Layer 2 of a small transformer language model trained on English Wikipedia (14 layers, counted from 0, width 96).
A neuron's activation on a vector x is GELU(weights . x + bias), where the dot is the dot product.

Input weights of the MLP neurons that the questions are about. A number n stands for n times 0.0046.
n14 (bias -0.084): 5 31 63 16 -8 -32 31 -20 -14 -37 -4 41 16 26 -14 -9 -55 8 -10 16 -33 14 -29 -40 40 -23 32 -8 4 -25 23 -43 -6 -26 28 -78 -26 -3 42 -14 43 -23 2 8 4 8 34 13 -26 -5 11 14 -16 40 41 -23 11 10 6 -25 38 -11 -47 3 -8 -32 -9 15 -10 -55 -41 -3 29 -15 -23 43 37 -9 16 -30 3 -11 -35 -15 11 27 30 -10 -46 35 1 51 35 13 -2 16
n23 (bias -0.045): 26 6 35 23 -26 -61 29 -6 -30 18 -4 37 -2 -33 40 21 -48 20 3 4 20 14 -6 -22 49 40 -19 24 19 -54 -9 -26 -27 -23 42 -60 -2 5 35 3 37 10 -20 -16 -1 -32 24 24 -27 -16 41 -6 -20 23 -6 -25 -27 23 -12 -38 -7 -41 -7 -30 -26 7 -20 38 -7 -15 -18 -11 22 -26 9 30 8 25 17 -22 39 -29 28 17 -35 -10 45 40 -19 -12 35 19 -11 -10 -48 -49
n58 (bias -0.068): 19 28 49 43 -25 20 19 4 1 -15 -12 -14 -4 43 5 -20 -35 -16 0 1 15 14 -5 18 12 -39 10 4 -8 -23 -4 8 -1 -3 35 1 -13 26 10 -25 8 8 49 -13 4 -2 0 14 -2 -3 -18 -9 -24 31 6 27 -20 -25 -10 -60 -30 -10 10 12 -29 11 -32 -20 43 -29 3 26 -16 8 -18 -5 -20 40 -19 -9 55 -4 -54 31 25 -31 6 23 -2 14 -11 -6 -17 -3 22 -47
n62 (bias -0.126): -51 -14 7 31 -8 6 -35 -5 -52 -3 -13 12 16 16 -7 20 24 -21 -40 33 -31 23 46 40 29 30 6 7 43 -11 -55 -17 6 36 -25 10 -55 52 -1 38 13 -15 11 32 27 -19 11 -21 -45 -2 1 -12 -60 3 -3 83 -31 -9 -56 7 -7 -72 30 -7 27 -4 8 -32 -22 -24 14 9 43 -3 36 28 16 14 -17 22 -16 44 -7 -6 -26 -55 -30 34 -37 45 42 34 -14 -5 -26 -20
n64 (bias -0.076): 4 2 -30 39 24 -48 -2 29 -15 -5 -11 58 23 9 -26 25 -47 11 -1 76 -44 -26 1 31 1 -56 -25 -17 34 16 9 -31 -18 21 -14 15 -36 24 -5 14 11 -21 19 22 15 -45 14 -21 -26 -21 17 5 -53 -21 18 -1 -18 -16 -20 -32 13 -2 4 -11 10 -20 25 30 -26 24 29 -25 -13 10 27 20 23 0 -12 60 13 31 -23 16 23 0 -19 -2 -60 15 -18 -23 -15 -23 2 -32
n77 (bias -0.053): 72 -20 -20 54 21 -2 -11 -4 -44 -25 13 44 -24 7 45 -1 -39 -9 42 1 -9 49 -15 36 -69 12 -22 26 -15 -17 -11 8 23 33 -15 34 42 24 -41 13 33 6 5 13 46 -11 10 -31 -34 -23 53 -45 -20 15 -3 -2 -35 -30 -19 -5 12 9 22 -53 14 -63 12 18 -17 9 31 -3 43 -48 23 13 -15 14 12 -5 16 -4 32 -15 -46 -37 -17 -3 -1 -41 28 33 -34 9 10 -24
n82 (bias -0.034): 14 20 59 10 -3 -10 12 28 8 -27 -4 -6 -27 31 19 -16 -26 -4 -1 -5 -18 -6 21 27 41 1 15 -42 16 -50 -46 -12 -5 17 -6 -34 -45 36 3 8 19 -4 14 1 45 8 11 -30 3 19 -25 -10 -47 -9 -9 15 -16 -8 -29 -21 -38 -6 -13 -25 -29 26 -19 -22 -1 -5 1 17 30 4 23 15 12 12 8 1 19 1 -1 42 16 -19 6 10 -36 24 -2 23 -16 -42 -21 10
n109 (bias -0.089): -9 -4 1 23 28 8 59 9 -21 4 -8 69 34 -19 -21 24 -13 11 2 8 3 -15 -6 25 8 -23 4 -7 48 -4 38 -22 -15 -4 18 -24 -4 -13 -4 11 -6 3 28 -40 -6 3 -9 23 18 30 35 20 -21 -70 48 -16 -6 19 -2 -53 -30 -7 -9 -44 -8 -35 10 -27 13 9 -45 -7 46 -35 -26 8 -14 3 -13 -11 -4 -24 -14 19 -37 -16 -6 5 -6 29 25 36 5 -2 21 -32
n110 (bias -0.034): 7 59 -18 34 -19 -50 24 1 -32 -10 -15 29 58 -6 31 69 -52 -12 10 -4 -23 -8 19 -47 -51 -49 -12 11 -12 8 69 15 18 25 34 0 -18 -38 27 -5 -5 -11 -19 14 4 -14 -11 -5 -16 22 -6 15 43 12 49 -21 8 37 0 -41 -8 -44 0 2 -6 -55 -6 78 -1 -8 -21 18 -10 3 6 17 -4 -5 -19 -18 49 -2 2 -16 51 -35 -26 -17 -16 -24 39 -4 -41 -7 -10 26
n127 (bias -0.078): 15 -15 -6 32 22 -10 -25 -35 -51 -23 -17 -24 16 48 -7 50 -5 -18 2 30 -2 23 14 -2 -38 -27 7 -2 33 6 6 -29 1 78 14 31 -4 20 -14 -6 -5 -36 -12 28 -12 1 -2 -54 -37 36 5 -19 -25 47 0 -16 -10 -5 -5 -13 14 -25 7 25 35 -38 28 -22 30 10 -27 36 10 -12 -11 31 40 9 1 -2 -11 34 -46 -24 -5 12 31 -29 -37 21 8 10 29 -7 -14 1
n135 (bias -0.058): -1 46 12 38 1 -8 8 10 -45 45 12 2 -10 5 -23 -10 -21 2 20 -64 -3 17 -36 -13 -7 -16 12 31 28 9 5 4 14 -1 14 5 28 7 -23 -25 44 -2 -35 9 -6 -6 -4 26 -9 34 6 32 -61 -47 5 34 -19 -29 1 -11 -5 -47 28 16 -2 -32 -4 -52 35 22 8 -27 18 5 -25 15 -9 -31 4 37 29 -9 -4 21 19 -68 -38 16 -14 45 -24 -11 -10 -8 -35 -16
n142 (bias -0.096): -18 27 -1 17 -14 14 -2 -22 -19 -43 -29 -59 16 -20 -15 11 2 -29 20 3 -33 21 9 -22 32 39 -2 -29 15 -4 -4 -64 -31 6 25 1 -36 35 50 -1 70 -55 35 -30 21 -39 37 12 -8 -13 -1 18 -19 21 30 -13 -5 33 43 -12 -4 -43 -29 21 19 -2 12 10 -7 -42 -5 -18 15 2 31 41 10 13 38 -23 17 -24 -4 -20 -3 -31 39 35 -43 48 2 5 -24 -43 12 49
n144 (bias -0.089): 28 3 -30 19 -23 54 -2 14 -13 1 1 -8 16 6 15 -6 7 25 -22 45 2 36 13 23 4 26 7 -25 7 -1 -27 25 8 12 -22 30 -13 21 -50 -21 -5 17 -1 -18 14 -37 -29 -36 -12 11 4 55 4 -20 55 12 -80 -23 11 -9 -43 51 -18 -28 8 -8 -19 -3 11 33 55 -21 20 1 -43 -18 -11 23 -40 -30 36 12 14 9 -16 -5 -1 26 -12 -8 49 -10 -41 -3 -26 -5
n147 (bias -0.044): 10 42 6 34 35 25 8 -28 -31 -18 -1 2 16 18 23 0 -32 -6 -11 -8 -17 21 -10 0 -14 -56 -9 16 1 -26 -5 17 13 11 20 -30 1 12 -6 32 0 -4 38 -7 2 -17 3 -44 24 14 2 18 -13 53 43 -30 13 5 -33 -9 -35 -35 -62 19 10 -56 -7 14 14 27 12 16 21 -70 -9 11 9 2 -19 -31 -1 0 33 -14 30 32 7 -34 -3 2 29 -7 0 -1 -49 -5
n153 (bias -0.061): 31 19 -13 6 -14 9 -26 31 -2 -17 -19 31 17 36 -6 19 -14 11 -16 11 -6 -10 19 8 36 8 -4 -48 9 -22 6 -8 5 34 26 -8 -10 25 -7 -50 27 -25 -22 3 14 -19 4 -30 -31 24 15 1 -16 27 20 38 -32 -20 13 -18 -15 31 5 -10 5 -16 -6 6 -17 -24 3 11 14 3 -15 -11 22 16 -15 -24 13 13 -13 48 21 4 11 10 -37 18 8 -12 -27 -36 -29 43
n160 (bias -0.086): 51 33 64 47 54 27 41 -26 -10 8 -18 17 -29 1 32 5 -25 -8 50 14 -20 -1 8 4 -21 -63 46 -9 9 -5 -5 9 -19 -18 34 -32 53 3 11 5 14 11 27 -30 -25 1 2 12 0 12 14 51 25 -44 9 15 -3 -31 -5 0 -40 -31 8 11 -51 -17 1 -85 -7 -25 -43 26 8 -44 -49 14 1 4 0 -17 -15 28 -16 13 -11 -15 -5 0 -1 1 -2 42 -2 -14 -19 -24
n169 (bias -0.049): -25 4 -6 1 -22 28 -12 0 -14 -9 -15 -7 13 49 -10 46 -23 -15 -6 -8 6 19 -11 -3 -10 -1 18 19 -2 -27 -51 -8 -1 37 49 28 -41 -6 36 0 18 55 2 27 24 -8 31 -12 1 9 -4 29 -1 3 -18 8 -1 30 31 -48 -17 -38 42 8 -33 25 21 -56 32 -19 -48 -18 33 -36 -26 -3 6 -12 11 -24 9 28 -59 10 19 -24 -16 0 -6 9 39 19 -14 13 -2 -32
n178 (bias -0.108): -25 17 -34 42 21 28 20 -10 -12 -34 -22 -16 26 -58 -31 -5 -50 -31 17 7 -35 17 11 2 -34 42 40 -3 26 15 55 -29 -33 -14 -23 8 -7 26 -4 -21 11 -21 45 21 49 3 36 -32 -6 28 -15 21 -38 -36 9 23 -21 11 30 -20 -7 -7 38 32 20 -52 9 -26 -1 -41 -6 19 1 13 -21 28 -21 34 -51 -17 52 2 -9 -5 -9 -63 -33 43 -14 46 -29 27 34 -16 35 11
n206 (bias -0.088): 5 -7 32 18 -22 -14 27 -20 -30 -21 -20 36 -2 -7 19 40 2 -24 18 24 -2 -14 27 -8 25 -27 36 -18 7 -62 26 -13 44 24 34 0 12 25 46 -3 -13 16 16 2 -29 -17 -24 23 -17 31 40 -2 -36 43 10 37 -43 -46 -51 -21 -6 -37 43 -16 2 4 13 5 -46 -8 9 20 26 -37 33 25 11 38 -27 -7 24 28 -26 1 -54 -13 36 15 -21 -36 2 -25 -13 -34 11 17
n224 (bias -0.102): -4 26 -30 30 -22 -9 11 8 8 -13 -19 58 30 31 -8 22 -42 30 -16 33 -34 -19 0 2 27 -38 31 10 3 1 22 11 -22 -6 13 36 -1 -3 28 -60 13 -3 15 29 22 -19 -23 -19 -45 -8 6 20 -32 -13 46 40 -30 -10 25 -24 -6 18 17 25 -22 -26 -7 21 33 -34 18 -20 -5 -1 -13 -1 -10 1 -13 -11 41 35 -32 26 3 -12 -27 -32 -31 0 1 16 15 29 -28 -54
n258 (bias -0.088): 2 -43 38 17 6 6 17 -20 -6 14 -10 46 50 17 -12 9 10 -40 31 21 -6 -10 44 4 12 44 22 -55 20 -16 16 7 -3 9 17 -38 34 9 -18 -64 9 30 10 -7 13 -36 -17 -48 -4 38 11 36 -15 -4 -6 40 -41 36 -47 -13 -1 -57 -13 4 -5 14 -8 -47 41 0 16 -13 29 -19 -27 -3 13 1 -55 8 35 28 21 -1 42 -46 -10 23 -1 29 21 3 -58 -29 -14 -44
n267 (bias -0.083): -52 5 31 17 29 -49 16 -10 -25 24 -6 22 -7 -38 22 -2 9 -30 -18 -21 -31 -3 -12 -34 -26 16 20 41 19 -44 -1 -17 -34 -40 15 -12 60 14 16 14 -12 9 -6 12 15 -12 -1 22 -3 0 26 -18 -33 8 -3 -24 -52 -48 -5 9 3 -45 35 11 -9 4 14 19 -12 -31 -28 -33 7 -32 36 44 -20 16 -7 -21 41 50 -3 0 -29 -95 33 29 44 -34 39 -21 2 30 24 2
n268 (bias -0.063): 32 44 83 12 12 -47 17 -27 -11 -17 -17 41 17 -8 6 -44 -42 -38 17 -38 1 46 25 -13 -27 -31 -7 -7 -6 -8 46 -3 35 5 23 -46 17 3 -12 -48 23 -33 8 -8 24 1 -1 -3 13 8 -20 34 -17 43 62 0 -22 -7 -42 9 -3 -45 -42 26 -26 -47 5 -4 34 -14 -4 38 14 -36 -6 24 21 7 -30 -4 11 -11 7 -12 53 4 51 2 8 4 -3 23 -27 -40 9 15
n280 (bias -0.030): 21 27 38 50 50 24 9 -27 -19 -50 10 -1 -18 21 43 -40 -8 -31 23 -15 -9 17 1 2 -3 -24 20 -21 -32 -9 34 -2 6 22 31 -10 -5 -16 7 15 -19 17 -12 -43 -15 34 -18 -20 16 -6 -10 0 -25 0 30 -28 1 -2 -19 -27 -3 -49 -25 16 7 2 -17 -2 60 13 54 21 10 -39 -6 10 28 3 9 -44 24 -44 18 -20 18 -21 25 8 19 13 15 1 -22 2 24 -22
n302 (bias -0.017): 8 -1 1 37 -4 -24 22 -3 8 -14 8 26 -20 -38 -13 -11 1 -5 -1 -13 40 14 -1 2 -4 -12 -9 36 24 -31 -29 -10 -1 30 -7 40 -1 22 12 -16 -11 -34 11 -37 24 -30 18 -11 0 -8 27 -11 -11 19 16 -6 -13 -1 -21 -3 24 10 17 8 -15 -5 10 7 35 -10 1 9 5 -33 20 37 -57 -42 -22 -28 36 7 -23 -25 11 23 2 -21 -12 -10 11 5 -10 -10 39 -46
n345 (bias -0.101): 34 -3 24 -2 -6 52 64 -22 -27 -47 -19 8 -42 12 49 7 8 -40 51 1 15 11 -6 10 24 -13 32 -17 -33 -15 20 -12 23 10 26 2 12 21 43 -5 57 26 -6 -65 8 -11 -40 1 3 32 15 25 -21 32 6 28 -13 -18 -44 -4 -17 -6 39 -14 24 -15 -3 -34 -9 -2 0 15 19 -34 38 4 4 12 -27 -54 35 -39 -13 6 19 13 2 2 -16 -20 7 -18 -35 -24 36 12
n354 (bias -0.061): 12 -51 -27 43 -16 -2 -16 -7 -13 -9 0 34 8 51 -3 55 -16 -5 6 29 -18 -2 10 21 -31 34 -23 11 0 -32 6 6 42 26 37 38 -42 24 -22 -12 -2 27 -34 43 15 -25 23 -63 -41 -8 4 5 45 0 24 5 -4 32 -30 -29 -29 -12 4 13 -7 -14 -5 9 -13 33 34 12 26 -7 -20 -15 2 4 -45 -12 33 31 6 18 -22 -11 -15 -5 -38 2 36 47 -41 -10 -29 -51
n358 (bias -0.071): 14 28 14 37 2 -40 -25 0 -21 37 -7 -13 -27 -25 63 19 -45 -24 4 14 -1 32 23 -9 -20 56 -11 27 17 -88 -29 -11 9 -3 -3 10 9 41 0 23 2 12 54 35 29 -11 29 0 -32 -43 4 -18 -39 -15 18 -11 -36 -28 -3 -1 15 -52 -8 22 -29 -28 -11 45 -43 24 1 -46 14 -26 -7 46 -13 11 3 1 26 35 -34 -6 -39 -45 46 48 19 -38 46 13 -41 1 -49 2
n363 (bias -0.107): 5 29 28 31 16 -7 16 10 -27 -30 -28 65 6 -11 19 7 -35 -49 0 -17 18 -36 30 0 20 -55 -14 -20 7 -15 14 -27 -42 22 17 0 -13 20 24 -6 3 13 29 1 8 4 -5 4 14 15 0 -15 -93 21 46 20 32 -24 -12 -56 -40 1 12 14 1 -37 0 15 -5 -23 -21 -32 30 -36 34 22 26 17 -6 18 15 19 -49 22 23 -33 -12 -29 -3 24 -3 23 -17 -31 55 4
n373 (bias -0.032): 14 33 2 3 -3 -48 25 26 -7 53 19 11 -22 36 32 15 7 15 -31 -23 -13 7 -23 -25 19 -27 10 22 19 -14 -12 27 -32 17 -3 18 35 1 -24 -36 17 10 -20 -32 -25 19 -13 -19 -25 39 21 30 9 -22 3 -18 -30 -46 -30 4 -13 -9 1 -8 -5 2 -38 -30 2 2 -7 -34 24 -12 -35 14 4 11 -4 -11 10 28 -6 33 -17 -19 -14 28 -25 -22 13 -11 -20 21 -50 23

Each question shows a token from some text and the vector x that enters the MLP there. A number n stands for n times 0.052.

"on": -6 -15 21 -26 -23 -18 2 -8 -24 10 47 6 7 -1 -3 -1 21 9 3 10 28 3 -17 -6 -23 8 -20 14 6 -21 -9 34 -12 -6 -15 -7 -6 5 -12 -7 3 6 -11 2 -2 0 21 9 10 -17 4 12 1 15 -2 -14 -5 -5 5 9 10 -5 -3 17 -2 29 -1 -15 -20 13 6 -4 -14 17 4 -22 -14 -13 27 17 -32 21 6 -10 -3 28 9 -5 1 3 3 -5 3 11 -15 -23
Which of these neurons fires most? n23

"—": 18 2 12 -59 -9 21 -6 11 17 -7 -1 -4 -33 -6 16 -20 -13 -3 -1 -13 19 5 1 8 1 -13 -4 5 -26 -7 5 12 20 -7 -19 -12 0 3 -8 -9 -28 2 10 -5 15 23 8 12 35 -16 -31 -8 -21 -6 24 0 56 -3 7 8 -10 20 -4 -12 -11 -14 10 4 -18 8 9 1 -1 7 4 -43 8 -15 23 -1 -18 -5 9 9 -2 35 15 -8 8 -1 0 3 -5 -19 10 18
The two highest activations, in order: n268, n82

"k": -22 -8 8 -42 1 -1 -24 -11 20 -13 38 -8 -2 6 -2 -4 40 3 -13 -33 14 12 -11 -6 6 5 11 -10 -29 -6 6 6 15 -13 -6 3 -7 3 -2 -2 -3 4 -6 28 -12 6 22 21 16 -2 -2 2 7 21 13 -13 15 5 4 21 20 -8 -7 19 4 7 7 12 -8 -16 -8 7 4 6 -3 -17 -18 -17 9 -7 -16 0 2 -22 5 3 26 -44 12 -6 -12 -9 2 14 -4 14
Which neuron fires most, and how strongly? n14, at about 0.13

"S": -11 -21 -27 28 -5 5 -9 5 -3 -12 38 1 -4 -11 -12 -17 -17 14 -3 -11 8 10 -3 -4 -9 7 6 14 -10 25 18 5 -10 -2 -15 -7 -19 -30 13 0 0 1 1 19 6 2 20 -11 30 -7 -12 -7 4 6 6 7 56 8 8 -3 0 20 -16 5 4 -10 14 22 -11 -1 23 4 -8 9 2 -37 -13 -7 -10 -10 0 -8 1 -24 19 -6 -30 -7 12 -3 -19 12 11 -4 4 3
Which of these neurons fires most? n178

"\n": 1 -12 -7 -77 -4 -13 -11 30 5 4 1 9 14 10 -6 -5 1 -8 -24 3 1 -1 -2 15 -7 2 -23 1 -12 5 7 16 9 4 -3 -5 10 -18 -10 3 10 -3 5 3 9 10 7 6 26 -10 -6 5 7 9 -13 -1 24 1 11 7 -7 -2 -8 20 -6 -11 11 9 -3 22 -15 -10 -7 11 7 -58 2 11 4 13 -19 25 16 5 1 11 -9 -9 -27 -2 -18 -6 -7 -13 -5 10
Which of these neurons fires most? n153

"ia": 7 -5 -15 -8 10 -10 -20 2 23 10 44 -8 2 -3 -9 -6 18 16 -26 -10 15 -6 -5 1 -4 -7 18 20 -13 12 4 23 -28 -23 -14 6 0 -19 -1 -1 -22 -1 2 11 -4 -1 10 -2 9 -11 5 -3 11 5 27 -10 5 -1 2 28 13 10 -8 4 -18 11 -3 6 1 6 -5 -9 -5 0 -3 -18 -18 -20 8 -5 -10 35 22 -22 -12 4 5 -20 22 -15 8 -12 17 31 -17 -15
The two highest activations, in order: n267, n373

" the": 12 -10 6 -30 4 -6 6 28 26 24 32 11 3 -1 2 7 12 -12 -20 1 3 -22 8 2 17 12 -10 -17 11 -14 5 8 10 17 -7 -2 0 1 -6 -11 12 -8 -15 -8 -8 -12 -37 -14 24 6 -2 0 -18 19 -16 7 1 -5 -1 14 13 -1 -4 -18 12 20 -10 11 -9 10 4 -2 -2 12 4 -44 3 -37 7 12 -13 -10 2 3 1 -1 -11 -16 3 6 6 -9 -7 6 -6 -1
Which of these neurons fires most? n258

" for": -1 1 4 -19 19 7 15 22 -21 1 27 7 18 -6 1 -17 18 26 -13 4 -13 3 -6 2 0 2 -6 -8 -14 29 -1 10 6 1 2 -11 -14 -14 -5 -1 -10 -17 -2 -11 -7 13 -10 21 24 -7 5 -15 -10 2 -17 -8 11 10 6 9 1 10 -13 -32 -6 -13 -15 -10 -24 -1 -35 4 5 26 5 -36 -8 27 15 10 -38 -26 40 -1 6 17 -16 -4 2 5 16 20 5 16 -5 4
Which neuron fires most, and how strongly? n109, at about 0.89

",": 17 -13 12 -11 8 -4 -33 29 14 10 26 11 -11 5 -5 -4 -13 1 -8 -2 13 15 -8 -4 4 0 -9 -3 -24 -20 -4 1 -1 7 -5 -2 -6 -3 -4 -6 14 20 -4 4 -2 10 14 15 10 -17 -29 -4 -15 -1 -6 0 11 -4 -8 -22 8 -4 3 -3 -4 6 -8 25 5 3 -3 16 5 10 -9 -53 -3 18 5 21 29 -31 6 14 -2 9 14 -19 17 2 -3 -9 -18 -7 2 -1
Which of these neurons fires most? n58

"o": 13 0 13 5 -2 -3 8 -4 -1 -12 43 3 -5 15 -12 -18 11 11 -8 -16 25 11 -3 3 5 -3 9 14 -15 16 10 44 -26 -5 -19 -8 -19 6 -3 4 -4 -29 -16 -5 -5 8 6 8 24 1 -3 -3 3 20 12 -8 21 2 -4 28 10 -14 -17 17 -9 0 -4 4 0 -7 -10 1 -19 3 6 -19 -25 -12 29 1 -21 1 28 -23 -10 21 11 -30 6 -7 -9 11 4 14 -27 -14
Which of these neurons fires most? n147

" only": 2 2 11 27 -2 -12 3 11 0 21 21 -15 -4 -14 24 8 31 13 2 -8 7 -1 -2 -10 -10 19 -24 -14 -23 10 -1 26 -19 -1 -13 7 6 -8 -7 5 -6 -6 -10 -13 -17 26 -21 -10 43 19 -29 19 -2 -11 -15 -4 28 6 -10 28 -9 -9 1 -2 3 12 -10 -15 -14 2 -9 -2 -15 32 -1 -20 9 6 7 16 -35 -16 5 16 8 -20 -16 -3 20 -4 10 12 -26 7 -11 28
Which neuron fires most, and how strongly? n373, at about 1.3

"ography": 13 -18 -7 0 -18 -1 -31 3 52 11 24 11 5 -6 0 3 19 37 4 18 14 -18 -5 5 -3 -1 -29 3 -12 2 -21 -11 -13 -10 5 6 6 -13 -11 16 -25 16 -6 16 -6 18 -6 -22 0 -4 -7 3 10 5 -9 -12 10 -4 9 -6 7 3 16 -2 0 29 -5 19 3 16 -16 -4 5 11 -11 -43 12 11 9 -3 -1 -2 44 2 -22 4 -9 -50 -4 -9 16 5 -1 7 -12 -5
Which neuron fires most, and how strongly? n354, at about 1.2

" p": -24 -11 -21 -11 10 12 -1 -9 1 -11 25 -3 5 -2 -2 -3 -3 -14 11 0 -3 -17 -3 8 9 -12 2 -6 -22 5 11 -4 6 -1 -16 -3 -14 0 -5 25 -16 13 19 8 -10 31 -13 18 13 1 10 -16 -2 0 25 5 15 -24 9 4 -2 0 8 -11 3 34 2 16 -7 2 2 21 7 8 15 -38 -4 15 17 19 -7 -25 22 -19 -5 -12 -6 -30 3 4 -35 -14 14 -6 19 21
Which neuron fires most, and how strongly? n280, at about 0.32

" phot": -2 -32 -13 -32 -23 9 14 -15 0 20 19 2 1 -12 -4 6 4 11 1 15 -11 -2 -7 15 18 28 3 4 -1 4 -12 -14 -12 -16 -28 -6 -36 7 4 4 -14 6 6 24 -6 27 0 7 25 -11 19 -9 -7 -4 -13 4 11 1 6 17 5 -8 2 -5 22 -16 -8 -1 -30 -2 6 8 2 14 7 -42 6 24 9 17 -27 -8 30 -6 -40 -14 -3 -5 2 -2 -6 13 2 12 -1 27
Which neuron fires most, and how strongly? n62, at about 1.3

"alt": -24 -16 -19 -32 -10 -27 -40 -8 5 20 34 -36 -10 6 -10 23 12 8 20 11 16 -9 -5 -7 -5 3 -24 1 28 0 1 3 -2 14 -7 0 -11 -6 -4 17 -3 1 -13 17 -7 -3 18 -8 3 -5 -15 -10 12 6 -18 -19 -8 27 0 4 15 0 20 15 4 1 8 9 -6 2 3 -4 -14 18 0 -1 -1 3 14 34 -28 6 25 -12 -5 -17 -14 -14 32 7 -1 -5 3 10 -23 -7
Which neuron fires most, and how strongly? n127, at about 0.37

" M": -10 -14 -27 -9 0 8 -14 -7 6 -3 42 9 1 -2 2 26 -20 -4 -9 -9 21 2 13 -2 16 9 13 6 -13 -7 6 -6 11 7 -16 6 -6 -22 4 4 13 15 12 12 3 -3 15 1 -9 0 -5 -21 -6 8 5 6 27 -13 2 25 10 -3 -5 -6 18 1 4 39 -9 -5 -6 19 -22 -2 13 -39 -8 -14 -4 1 -5 -10 -2 -28 -6 -7 1 -29 4 -2 -16 -3 11 -18 -11 12
Which of these neurons fires most? n110

" and": 8 2 -8 -20 10 -2 -16 26 7 11 26 1 -17 10 -4 -24 2 16 -23 4 2 -5 2 -4 4 -2 -7 -6 -4 -6 -7 51 -7 4 15 -2 -11 4 -1 7 18 9 -5 -4 -14 8 -4 9 29 -3 0 2 -1 13 15 12 12 -8 -1 -13 2 -5 1 -2 -9 4 -29 15 5 5 4 13 -21 1 -14 -42 -6 8 -24 6 -18 -9 -6 15 1 11 -19 -4 10 13 7 8 -16 0 9 -25
Which three neurons fire most, strongest first? n58, n144, n373

"ang": -7 13 -1 -15 17 -14 -26 -7 18 6 34 -10 -11 -5 -17 -19 40 1 -19 -21 15 -15 -11 -3 -13 -11 2 13 -14 16 1 5 -26 7 -15 23 1 -25 2 7 -10 -7 -14 -10 -3 23 7 19 35 1 -6 -5 10 -1 21 -13 31 10 -2 28 19 -12 -7 21 5 -9 5 -2 -8 -10 -11 9 -14 2 -2 0 7 -39 18 -12 -47 9 17 -14 9 -2 1 -16 21 1 16 5 -5 17 5 0
Which of these neurons fires most? n280

"man": -23 -9 0 -42 -24 -19 -8 -6 9 19 36 -12 3 -13 7 7 6 19 -6 0 27 -1 -10 -19 -11 16 6 11 -1 -31 -30 14 2 -18 -28 -12 8 -2 -8 9 -7 10 17 14 -4 17 17 0 24 -13 1 5 -3 28 -1 -9 27 -6 -11 24 18 12 -19 10 -1 3 -2 19 -22 3 0 6 4 -4 -7 0 -28 10 -4 9 -23 18 -5 -6 -29 6 1 -5 6 -9 3 1 10 27 -12 5
Which of these neurons fires most? n358

"-": -42 -7 3 -54 -5 -15 -12 17 -4 -12 20 4 -10 7 8 -1 15 -1 -26 -15 -3 -14 6 2 -7 -6 -16 -3 27 -9 17 36 -7 5 -19 -6 -17 20 0 30 -24 2 4 20 6 27 3 0 32 -8 -6 -7 -1 11 12 5 38 -2 -17 -1 1 2 8 -5 -16 16 15 1 -16 7 2 -1 11 18 1 -5 -12 -7 1 39 -32 8 9 4 6 -21 -24 -19 -17 6 -15 -2 4 -7 5 1
Which of these neurons fires most? n62

"ir": -11 -8 0 1 26 -7 5 -17 20 5 33 14 11 10 -20 10 -8 -6 6 -16 -1 -15 -30 -4 1 -21 5 18 1 4 -14 -3 -16 -3 -8 -12 15 -22 -8 17 -2 0 10 -11 1 14 10 -4 21 -5 -22 -8 14 0 -13 -14 56 1 -3 11 7 -1 -6 4 8 10 -3 9 7 -5 -1 9 -26 -14 0 -6 7 -16 29 5 -47 -8 36 -14 4 -1 -9 -23 21 13 -10 7 22 28 -19 -16
Which neuron fires most, and how strongly? n147, at about 1.2

" of": 12 -2 10 -8 5 -6 2 35 8 12 33 -4 9 0 -1 -13 5 17 -11 7 10 0 2 -8 -1 10 2 -9 -9 -13 -16 1 14 5 -3 5 -27 -36 -2 7 -1 -13 12 -9 -2 -3 -5 8 19 -7 4 1 -2 9 5 3 7 10 8 -8 2 -17 -11 -37 -3 8 -18 -2 3 15 -21 6 17 9 -6 -35 -9 -13 2 3 -34 -25 11 9 -9 14 -6 2 -13 11 13 16 12 14 -9 -15
Which neuron fires most, and how strongly? n109, at about 1.1

"asons": -6 8 -13 -10 -22 5 -13 2 16 14 33 -43 -20 -16 23 16 18 29 20 -19 12 -1 -7 -16 -20 -17 -15 16 -31 10 3 0 11 -18 16 -9 9 -12 -12 2 16 -1 -6 8 -5 9 4 -18 15 7 -15 8 1 -4 8 -21 33 2 -12 0 10 5 18 14 -6 1 -12 11 3 22 -6 -3 14 31 -4 -13 -21 12 -13 9 -6 -17 14 11 20 10 -8 -18 17 -12 -9 1 -7 -1 -11 -3
Which of these neurons fires most? n110

"en": -16 -7 20 -17 3 -3 -44 -6 14 7 38 10 -3 1 -3 16 27 -4 -28 -5 13 2 -25 -10 4 11 -20 8 -28 -12 -25 -2 -2 5 11 6 19 0 2 6 13 -12 -19 3 -14 21 17 1 -8 3 -17 0 18 29 0 0 2 3 -11 22 19 11 -14 14 8 -5 -16 15 -27 -20 11 20 -14 2 0 -10 -4 0 -9 13 -22 15 22 -6 11 -27 -1 -9 10 -10 7 4 5 21 -17 -10
Which neuron fires most, and how strongly? n267, at about 0.44

" b": -23 -9 -2 -40 -10 -2 1 -4 6 6 29 -6 -9 -3 1 6 21 -8 -12 -13 2 -11 0 -11 31 4 8 -10 4 -10 3 7 7 -1 -5 -6 1 2 14 6 -8 -4 13 -7 -19 18 -12 16 16 18 3 -5 -9 21 6 3 -3 -23 2 15 -3 6 14 6 14 35 13 14 -24 -13 5 9 -3 -2 9 -24 -3 10 10 12 -17 -7 1 -16 -26 -13 0 -38 19 -6 -20 -33 20 -1 22 38
Which neuron fires most, and how strongly? n206, at about 1.9

" F": -8 -8 -13 -10 2 9 -11 -5 14 -14 28 6 2 -9 9 6 6 9 0 -8 19 -3 10 1 16 8 -14 -7 -2 10 3 -5 -1 15 -3 -9 -25 -21 8 5 -11 -2 9 -16 -1 -16 15 5 22 -7 -17 -10 10 -2 -14 -5 36 5 6 11 8 15 -1 1 9 19 7 51 7 0 -11 20 -30 14 4 -23 -5 -17 3 -25 -11 -34 31 -29 -2 1 15 -17 4 5 -7 -3 -7 -39 9 21
The two highest activations, in order: n142, n110

"aker": -10 -6 -2 -30 -40 -13 -6 5 16 22 49 -20 6 -12 15 15 9 30 7 2 -1 -4 -11 -19 -14 -2 -14 10 4 -27 -5 21 5 -14 -27 0 -13 -9 -4 6 -5 18 4 14 3 -2 8 -22 9 -1 9 4 18 1 0 -17 26 13 10 1 8 -6 5 15 2 4 -8 25 -19 11 1 -12 -13 18 -4 -13 -28 9 0 6 -17 -5 11 1 -19 7 -10 -18 1 4 -1 19 -1 11 -8 -16
Which three neurons fire most, strongest first? n354, n358, n110